Layer 6 of a small transformer language model trained on English Wikipedia (9 layers, counted from 0, width 128).
A neuron's activation on a vector x is squared ReLU(weights . x), where the dot is the dot product.
The model reads these tokens: " was" " b" "u" "il" "t" " on" " the" " e" "ast" " s" "id" "e" " of" " the" " " "19"

The vector x that enters this layer's MLP at each token. A number n stands for (n - 500) times 0.011.
0 " was": 566,466,501,560,534,504,431,540,446,489,499,489,490,446,480,546,495,532,482,447,407,518,443,518,569,395,446,609,465,460,492,618,385,402,601,532,545,675,452,458,375,552,554,504,547,486,604,461,606,443,548,364,530,534,522,458,471,406,534,476,547,627,475,501,416,495,606,429,481,398,515,596,478,552,557,600,484,537,524,472,439,478,576,476,576,457,477,434,463,370,459,521,870,445,516,516,480,491,488,565,559,446,403,367,577,377,583,478,500,491,516,313,472,569,576,263,503,557,519,543,444,499,458,542,485,558,434,506
1 " b": 539,478,504,408,430,534,528,572,510,495,491,518,612,479,577,504,555,522,492,444,455,533,485,541,546,371,417,485,482,452,489,607,381,715,602,500,486,713,444,445,380,539,569,601,483,434,480,514,496,417,602,412,541,473,552,583,490,306,482,528,553,686,570,529,531,452,602,394,433,508,422,436,511,619,571,578,488,528,529,538,523,494,518,491,621,431,446,498,500,400,473,443,791,530,473,427,554,509,392,466,523,514,295,395,504,469,537,490,426,601,553,509,449,480,567,332,490,487,520,548,444,596,436,516,542,611,448,383
2 "u": 495,476,520,478,506,486,463,570,410,501,488,480,563,579,574,585,484,492,492,267,430,428,502,460,505,432,455,476,438,415,418,527,423,552,611,540,395,583,462,463,509,551,514,486,481,517,470,436,459,512,566,471,597,423,449,434,564,352,536,569,432,654,447,455,410,399,710,519,497,470,564,588,534,575,555,451,518,531,514,502,467,537,516,463,657,500,435,417,496,450,514,459,813,481,454,366,571,476,432,537,516,531,370,372,573,339,541,503,538,569,441,540,479,673,489,290,367,539,499,455,500,532,430,407,480,559,461,465
3 "il": 519,416,496,645,458,438,485,520,404,496,543,474,460,504,480,525,457,535,497,306,469,500,422,671,499,455,401,379,415,468,407,537,454,481,536,467,405,645,443,463,362,546,571,642,482,525,384,508,470,436,523,416,452,522,511,441,525,398,531,557,522,417,548,579,426,484,614,260,510,478,484,595,553,551,476,559,561,490,439,519,439,560,572,437,535,531,421,412,432,602,469,448,816,359,425,363,489,508,382,522,556,475,449,473,565,443,638,498,502,542,506,487,535,580,480,521,509,590,494,492,536,526,464,504,447,514,358,451
4 "t": 609,463,466,572,485,525,525,506,417,479,517,386,449,388,576,493,534,420,530,452,418,359,382,528,501,426,476,430,508,382,471,600,464,482,675,490,442,606,414,473,463,545,503,552,447,479,518,459,422,505,660,466,461,540,456,434,533,582,537,520,547,524,595,566,463,404,595,453,524,413,504,591,485,540,555,479,541,593,443,509,448,563,517,465,470,497,449,415,488,452,481,478,837,382,477,435,653,516,437,525,506,464,375,417,565,455,453,508,441,583,432,350,496,602,493,389,494,617,513,386,450,627,499,422,547,534,490,444
5 " on": 585,407,475,525,474,556,395,526,537,541,491,468,470,367,525,529,513,453,501,465,436,472,462,525,554,412,404,516,488,468,406,594,447,489,586,582,404,650,457,445,503,537,534,608,529,472,327,478,468,384,657,457,569,520,552,416,497,463,507,514,530,570,494,532,398,440,606,379,519,455,597,459,530,578,584,570,525,578,539,495,463,492,530,429,561,453,518,459,532,401,530,569,845,433,507,379,543,437,486,510,507,410,378,435,600,342,514,420,478,432,388,353,454,626,524,424,481,493,499,472,567,499,484,530,487,462,413,386
6 " the": 573,474,495,486,554,526,454,621,454,458,506,515,527,436,560,530,493,449,418,468,496,573,484,492,566,427,481,504,519,491,441,567,414,661,576,592,471,638,448,469,406,521,531,628,470,482,444,471,560,441,593,442,588,517,493,444,546,456,512,553,542,575,500,499,427,466,580,487,504,395,525,422,470,580,479,578,573,582,574,519,449,489,593,491,581,515,494,424,543,433,471,536,933,471,545,454,512,504,480,511,535,493,380,441,572,483,600,479,468,478,424,251,459,700,585,312,524,543,487,494,418,538,439,567,488,575,524,427
7 " e": 524,465,572,430,524,587,479,511,394,488,521,510,556,485,542,518,460,436,437,387,432,489,482,580,503,448,396,459,505,463,445,473,452,834,566,452,427,667,468,450,441,533,622,746,533,467,311,542,598,454,624,478,557,512,497,460,549,360,559,442,519,595,421,540,441,470,579,449,463,452,588,328,549,379,496,550,549,527,495,610,459,522,504,454,501,439,555,466,488,532,375,502,801,443,530,408,532,443,544,525,468,497,374,419,476,451,642,465,433,572,522,470,440,584,519,278,465,483,527,569,513,482,419,469,394,523,410,389
8 "ast": 482,505,529,551,389,617,455,506,450,459,465,522,569,475,592,458,553,504,393,379,529,517,453,496,494,368,528,481,470,447,484,489,481,664,577,502,464,590,516,506,482,522,579,681,469,388,514,468,524,461,589,494,453,433,496,387,521,330,517,419,421,457,559,553,466,428,617,377,458,516,519,430,453,545,459,484,579,552,507,526,327,434,509,442,473,454,447,513,459,407,405,510,750,356,547,472,526,472,501,483,474,536,261,386,646,464,605,481,506,579,421,359,542,609,498,335,516,592,488,507,412,503,450,553,422,596,548,357
9 " s": 476,396,393,482,514,436,494,535,397,474,540,476,457,514,540,538,472,426,510,427,564,533,409,575,505,446,456,393,560,372,448,468,408,586,549,415,405,554,526,402,456,517,543,675,573,404,330,486,446,471,687,464,489,473,558,536,532,359,573,527,585,541,408,528,448,444,599,454,430,450,558,343,505,503,576,528,573,540,648,484,396,521,561,523,514,493,554,538,506,507,465,497,623,495,511,312,511,478,449,445,462,524,454,369,462,444,588,492,463,603,442,377,562,519,537,124,485,536,466,555,465,468,501,553,423,502,543,381
10 "id": 536,460,520,517,506,370,529,494,519,568,431,451,420,524,468,507,497,517,441,430,480,438,445,463,539,408,421,419,552,532,420,491,479,636,622,576,439,659,419,489,523,603,580,756,532,439,259,551,570,416,651,563,437,354,504,529,458,301,496,513,434,487,483,412,507,455,581,363,568,399,594,412,467,567,588,516,512,563,537,498,426,528,545,503,496,532,610,528,506,468,375,507,577,483,492,459,537,496,519,419,533,458,318,493,575,464,601,616,476,581,510,511,599,634,495,364,435,632,473,533,408,492,465,549,456,505,519,424
11 "e": 492,452,527,480,492,576,435,426,466,430,501,461,558,324,522,493,470,456,474,347,407,484,514,535,429,435,460,349,564,457,436,494,444,695,559,454,342,546,388,439,472,541,509,603,565,504,352,417,446,419,597,555,492,440,549,445,392,397,486,447,508,546,507,502,403,465,463,449,516,471,476,409,476,475,615,418,529,622,549,590,412,469,478,513,524,471,488,429,535,353,486,472,734,358,543,398,507,449,543,483,459,453,372,393,571,437,657,589,460,509,451,383,540,567,549,296,557,637,465,524,478,517,446,450,560,595,468,458
12 " of": 518,418,458,503,491,559,418,470,461,506,478,480,552,431,505,479,470,437,474,461,440,451,467,576,503,474,457,472,496,425,401,526,464,476,609,490,379,628,441,415,480,522,495,629,508,532,359,430,512,409,641,483,562,437,479,447,474,545,465,499,444,544,541,473,374,486,609,456,478,408,615,324,501,584,525,558,602,563,597,518,471,522,525,453,464,492,478,387,489,416,540,570,879,489,499,324,438,451,495,557,503,405,438,447,611,452,586,534,508,516,406,360,439,605,485,317,451,657,507,518,524,464,488,484,437,497,518,344
13 " the": 530,470,478,463,573,547,453,602,463,473,513,482,491,432,545,528,470,475,411,491,490,550,488,491,543,422,475,493,483,538,439,540,429,698,557,565,446,632,468,449,429,531,540,621,472,486,415,463,558,442,594,422,569,524,474,450,543,425,502,545,515,542,492,478,419,515,589,540,510,417,529,349,481,579,480,596,555,614,566,504,439,474,597,512,563,502,469,401,527,427,431,551,937,501,558,418,492,518,495,504,532,500,390,463,552,499,591,464,465,476,427,257,445,718,567,324,501,557,495,535,412,534,469,555,456,578,555,417
14 " ": 488,451,473,474,532,552,440,512,460,459,477,440,505,454,549,533,496,452,508,374,434,498,461,587,519,430,398,487,455,517,481,484,445,742,525,481,480,538,386,469,524,636,493,677,530,453,418,526,557,439,625,518,521,495,504,506,537,398,537,427,514,619,418,515,466,487,583,485,490,492,553,357,554,500,491,579,584,503,527,471,432,468,532,461,463,468,511,462,478,470,386,520,989,540,527,390,554,496,541,512,485,569,436,416,520,472,565,548,434,526,548,424,424,540,441,171,414,496,467,585,383,539,500,506,406,557,531,383
15 "19": 475,505,480,447,557,518,473,502,484,548,411,490,495,426,575,461,457,484,530,403,539,452,421,599,417,433,465,384,521,509,426,523,473,715,592,534,510,639,443,405,548,673,538,655,562,497,427,484,514,432,517,428,465,439,494,422,449,377,542,464,477,480,446,489,473,455,470,465,486,467,545,250,529,513,649,488,563,667,442,431,409,386,568,479,486,476,539,483,516,474,417,544,848,413,525,394,563,553,486,445,508,514,444,404,514,510,602,532,476,498,572,464,504,636,526,265,512,534,527,617,450,495,485,550,426,575,490,411

Each question shows the input weights of one neuron of the MLP. A number n stands for (n - 500) times 0.0023.

n144: 433,716,567,464,541,460,285,550,359,441,345,539,699,550,423,248,487,526,575,481,481,506,338,398,432,612,425,570,453,384,414,568,336,567,416,535,443,405,517,386,329,650,540,316,434,417,540,586,533,738,328,696,536,532,260,352,661,561,448,445,487,406,618,588,378,346,575,551,394,625,572,532,425,455,506,526,533,360,666,494,525,650,627,490,500,417,715,399,440,549,411,292,479,353,382,550,470,618,341,459,437,480,451,424,620,421,510,401,528,582,617,364,468,399,525,666,432,506,548,600,485,387,567,599,361,461,610,391
Which token does this neuron like most? 8 "ast"

n206: 514,449,355,534,504,465,438,475,507,511,355,464,722,496,490,565,349,565,608,591,532,445,359,647,457,518,427,535,560,602,304,413,563,292,511,535,280,516,532,651,592,423,493,517,669,489,684,426,347,486,335,518,699,432,482,507,482,503,767,482,406,305,417,623,554,801,620,475,570,247,507,383,424,433,454,467,409,390,479,425,553,504,445,423,567,550,637,467,308,568,372,297,521,500,780,476,515,116,362,441,525,390,600,667,469,482,570,574,379,525,679,447,229,619,472,577,457,667,676,681,660,370,339,482,504,443,634,345
On which two tokens does it fire most, strongest first? 12 " of", 3 "il"

n57: 523,469,465,793,451,451,523,312,541,500,500,469,538,503,677,577,365,503,575,517,718,506,503,450,317,245,466,580,676,543,560,709,378,466,337,434,563,567,320,671,490,634,701,581,462,470,542,330,699,477,561,581,559,403,607,517,439,541,286,466,507,422,454,427,675,605,447,530,385,576,447,506,599,532,443,304,424,469,399,358,430,760,579,462,324,503,635,459,570,430,446,520,475,584,633,572,566,417,577,379,715,641,314,410,568,507,490,592,487,663,543,582,568,533,671,650,466,385,585,484,542,567,519,567,832,626,340,516
On which token does it fire most, and how strongly? 10 "id", at about 6.7

n137: 412,553,691,607,302,532,569,679,583,417,626,381,487,567,756,487,476,331,624,544,314,394,536,378,503,311,400,623,571,634,686,633,699,527,497,494,351,395,571,557,497,436,345,600,356,585,491,399,347,353,494,552,668,487,742,641,352,548,417,547,580,547,699,564,444,276,457,490,483,557,401,514,620,383,646,597,259,494,490,543,513,440,447,460,524,736,598,447,392,556,594,637,440,488,393,577,352,323,665,459,587,353,524,477,494,493,413,454,497,503,481,571,457,369,711,508,584,535,428,497,472,509,660,631,539,479,404,555
Which token does this neuron like most? 5 " on"

n36: 466,711,663,484,517,369,444,453,373,290,449,560,324,442,649,404,610,419,665,585,617,665,517,529,514,431,588,370,418,662,793,473,592,471,566,382,725,506,675,507,354,530,567,542,631,396,270,603,380,507,457,486,592,473,301,642,396,458,469,391,584,519,319,466,393,537,381,611,407,557,558,471,535,389,462,676,514,378,414,625,390,363,549,518,431,421,375,588,586,562,448,583,483,480,617,618,739,613,476,497,412,362,491,373,423,268,344,519,493,192,408,422,486,608,527,702,449,520,754,513,414,351,427,438,270,438,406,464
On which token does it fire most, and how strongly? 7 " e", at about 1.7

n371: 361,493,559,602,555,514,487,572,411,539,403,472,400,627,704,409,435,571,490,666,434,583,535,444,563,712,274,552,545,589,490,412,352,384,401,517,363,527,386,577,353,578,540,425,636,392,639,561,514,609,644,577,611,437,712,598,556,488,443,283,670,497,427,524,377,380,630,419,406,303,510,359,617,313,368,225,257,425,385,623,385,386,504,547,485,846,680,365,410,556,531,545,448,600,473,469,428,668,434,520,531,382,585,694,375,486,762,618,598,472,314,467,556,377,418,454,590,643,426,449,377,590,734,531,504,461,458,665
Which token does this neuron like most? 9 " s"

n393: 431,651,549,351,544,446,500,476,496,402,398,504,690,419,533,384,472,469,490,605,421,428,406,539,507,283,514,630,572,517,545,584,401,376,723,412,410,422,218,646,92,581,603,567,525,583,624,422,496,399,550,476,479,469,486,514,406,518,441,458,195,296,572,411,766,422,375,764,375,348,547,485,504,429,596,606,500,564,341,569,575,634,465,504,230,722,504,521,446,539,576,507,634,543,620,679,347,440,445,601,510,429,600,592,620,468,411,451,487,459,551,617,524,324,365,642,634,453,368,453,556,688,414,510,629,578,451,536
Which token does this neuron like most? 4 "t"

n166: 626,260,375,565,600,409,593,385,518,436,622,641,439,506,388,558,581,439,658,405,473,425,533,494,421,317,617,658,604,574,581,488,461,367,451,491,567,571,364,491,655,544,410,349,413,536,343,574,488,677,457,597,708,641,565,455,536,424,610,607,466,624,380,598,515,491,511,427,416,488,403,386,439,565,315,614,377,421,602,518,350,570,543,317,355,518,587,457,382,483,464,560,373,520,506,644,528,404,557,550,464,531,429,539,773,407,475,568,488,431,479,534,655,314,568,475,564,456,482,427,506,284,517,413,500,341,436,452
Which token does this neuron like most? 5 " on"

n361: 493,570,667,619,594,575,446,431,428,550,609,517,512,482,626,491,437,526,621,428,673,648,410,476,417,427,471,463,470,622,561,518,315,514,457,525,504,545,572,532,481,521,400,441,572,448,443,568,531,521,441,493,616,437,444,479,502,431,400,466,459,441,419,451,486,689,358,642,476,502,631,453,450,447,444,615,399,620,434,507,554,385,522,561,495,458,580,448,556,433,537,608,457,525,573,482,549,697,581,578,401,618,685,491,439,444,488,544,616,444,523,425,512,500,532,407,474,495,512,575,552,504,599,563,517,500,462,480
Which token does this neuron like most? 15 "19"

n138: 358,450,543,627,419,471,514,250,435,321,537,550,603,290,640,334,492,443,683,800,455,521,413,360,625,421,577,418,589,357,298,485,644,525,386,478,423,405,367,471,539,405,344,413,361,665,574,477,381,368,644,492,284,593,596,466,353,588,572,408,202,520,409,604,342,769,469,651,492,654,434,427,477,256,556,715,423,213,515,538,530,309,374,477,492,444,368,329,352,354,362,279,313,410,475,496,399,350,470,295,570,307,456,429,674,306,539,408,522,723,544,513,485,441,577,534,562,471,466,606,482,414,493,556,481,627,584,348
On which two tokens does it fire most, strongest first? 11 "e", 8 "ast"

n445: 494,414,250,518,155,506,416,326,500,277,567,566,579,605,475,497,729,507,487,401,481,475,552,382,559,552,520,529,293,414,523,610,370,481,402,620,533,396,477,469,560,613,569,485,716,510,634,433,510,513,351,526,394,593,620,656,572,646,572,401,589,465,425,436,552,535,515,601,436,467,513,761,493,409,497,659,477,331,335,588,548,421,553,353,551,542,450,470,654,693,484,494,505,302,394,598,560,497,628,563,452,377,573,506,584,453,311,491,327,257,691,567,686,598,509,476,458,522,607,453,466,562,596,568,520,561,592,409
On which token does it fire most, and how strongly? 0 " was", at about 0.21

n332: 401,477,569,617,453,475,497,569,464,506,412,487,510,469,561,307,612,455,491,557,471,674,590,536,436,430,516,462,607,362,739,581,258,513,584,584,411,570,387,586,625,372,404,239,546,439,520,424,546,506,257,603,806,433,618,609,400,503,490,471,656,534,460,620,420,538,476,497,388,386,466,468,474,500,684,657,480,423,430,494,471,376,598,533,493,646,645,513,483,330,373,181,286,457,676,425,470,415,456,631,447,366,465,475,559,375,441,491,531,750,459,470,584,572,519,518,636,569,494,500,405,524,472,398,629,383,341,560
Which token does this neuron like most? 11 "e"

n125: 308,543,503,444,510,676,571,380,596,624,510,699,354,613,507,399,554,334,537,542,458,660,391,761,739,535,299,632,407,575,242,337,445,474,472,425,454,524,510,456,608,493,567,396,532,514,538,604,432,592,507,644,558,469,306,416,363,485,408,457,571,525,287,745,335,651,305,651,327,425,569,479,632,332,608,421,443,467,308,570,615,496,411,385,606,410,695,567,637,467,570,601,445,557,530,309,323,486,479,578,435,554,582,483,615,511,686,661,626,438,345,458,669,473,445,701,474,503,461,636,633,644,242,570,373,438,596,543
Which token does this neuron like most? 7 " e"

n117: 452,417,588,622,365,574,676,489,474,703,419,534,370,517,419,397,480,451,475,371,252,508,489,474,625,368,549,480,442,616,494,475,506,512,574,461,547,596,433,663,483,646,563,440,494,489,426,515,480,478,313,460,651,287,578,540,474,500,543,552,506,548,485,403,568,411,566,616,526,604,547,476,629,572,525,454,330,505,446,528,545,509,437,529,462,536,515,494,699,492,416,545,290,589,593,329,413,532,307,472,531,390,607,727,388,456,581,436,522,506,514,644,600,622,461,437,617,596,466,398,643,535,549,407,366,407,506,444
On which two tokens does it fire most, strongest first? 10 "id", 2 "u"

n319: 574,427,491,459,603,347,574,354,449,638,371,481,434,591,598,464,564,462,382,595,602,538,516,471,512,537,586,549,381,506,413,362,424,319,190,397,589,403,660,575,567,415,494,543,373,413,425,379,538,430,420,460,484,639,564,631,628,465,346,440,371,417,588,424,512,467,439,556,535,303,582,550,352,547,691,484,681,618,655,503,334,576,468,433,568,485,330,509,333,459,586,528,462,459,581,424,561,500,393,403,616,468,567,454,458,609,535,602,362,813,515,444,469,287,633,444,514,533,721,572,571,376,500,342,481,360,506,576
Which token does this neuron like most? 9 " s"

n11: 690,515,345,540,735,600,512,565,475,626,533,537,423,446,665,547,434,586,485,600,482,509,414,545,491,594,609,572,584,444,491,441,548,548,276,476,387,421,538,506,363,512,444,525,494,373,549,450,664,696,509,196,297,364,497,616,409,316,540,463,546,416,522,584,412,619,596,640,459,528,488,441,602,417,325,652,550,353,497,570,554,497,494,603,316,476,384,583,418,586,572,436,480,607,696,722,728,308,542,515,381,379,486,551,518,503,481,406,394,314,485,574,454,634,447,440,438,574,491,535,465,448,459,500,411,500,479,606
On which two tokens does it fire most, strongest first? 7 " e", 13 " the"

n223: 511,478,280,599,497,377,446,586,644,482,535,547,651,649,564,388,765,471,479,524,535,510,532,385,741,479,424,657,639,528,511,452,490,397,439,452,631,561,446,483,525,466,398,386,258,468,525,489,320,651,500,613,413,738,254,486,564,390,646,618,568,528,463,663,447,452,562,500,544,601,300,604,507,483,615,410,608,385,419,496,482,625,209,413,552,207,500,597,547,597,479,194,442,328,459,486,733,417,378,325,396,601,535,476,486,336,637,649,517,256,344,579,408,535,355,541,269,424,610,339,456,359,399,518,358,523,450,513
Which token does this neuron like most? 2 "u"

n100: 415,764,597,449,503,533,625,527,378,486,588,614,691,624,696,454,325,362,576,682,565,432,472,506,370,330,713,530,507,700,490,480,631,440,590,557,722,447,565,438,693,483,586,484,374,541,439,567,594,547,536,630,760,446,654,809,596,426,648,483,545,549,536,581,555,523,516,538,609,462,614,546,469,458,619,538,517,544,555,363,510,288,615,581,564,490,352,542,482,510,381,633,534,464,513,643,482,594,490,547,762,580,630,547,516,306,720,481,427,665,540,615,428,480,573,489,783,314,651,473,646,412,480,251,596,564,497,494
Which token does this neuron like most? 15 "19"

n232: 598,575,569,569,425,459,618,315,511,496,448,621,611,541,477,446,385,660,486,654,507,453,606,425,387,493,597,507,414,178,650,480,545,226,571,469,585,445,468,288,277,394,655,532,471,591,478,435,618,579,285,753,633,448,525,630,345,549,376,639,624,459,518,252,433,171,611,374,514,661,534,600,529,510,618,636,622,650,287,363,545,589,454,514,445,458,543,624,319,713,566,657,616,503,493,565,551,504,521,435,417,432,573,486,473,431,432,497,500,389,383,473,853,658,493,526,474,476,644,480,450,436,567,416,482,516,560,325
On which three tokens does it fire most, strongest first? 4 "t", 3 "il", 12 " of"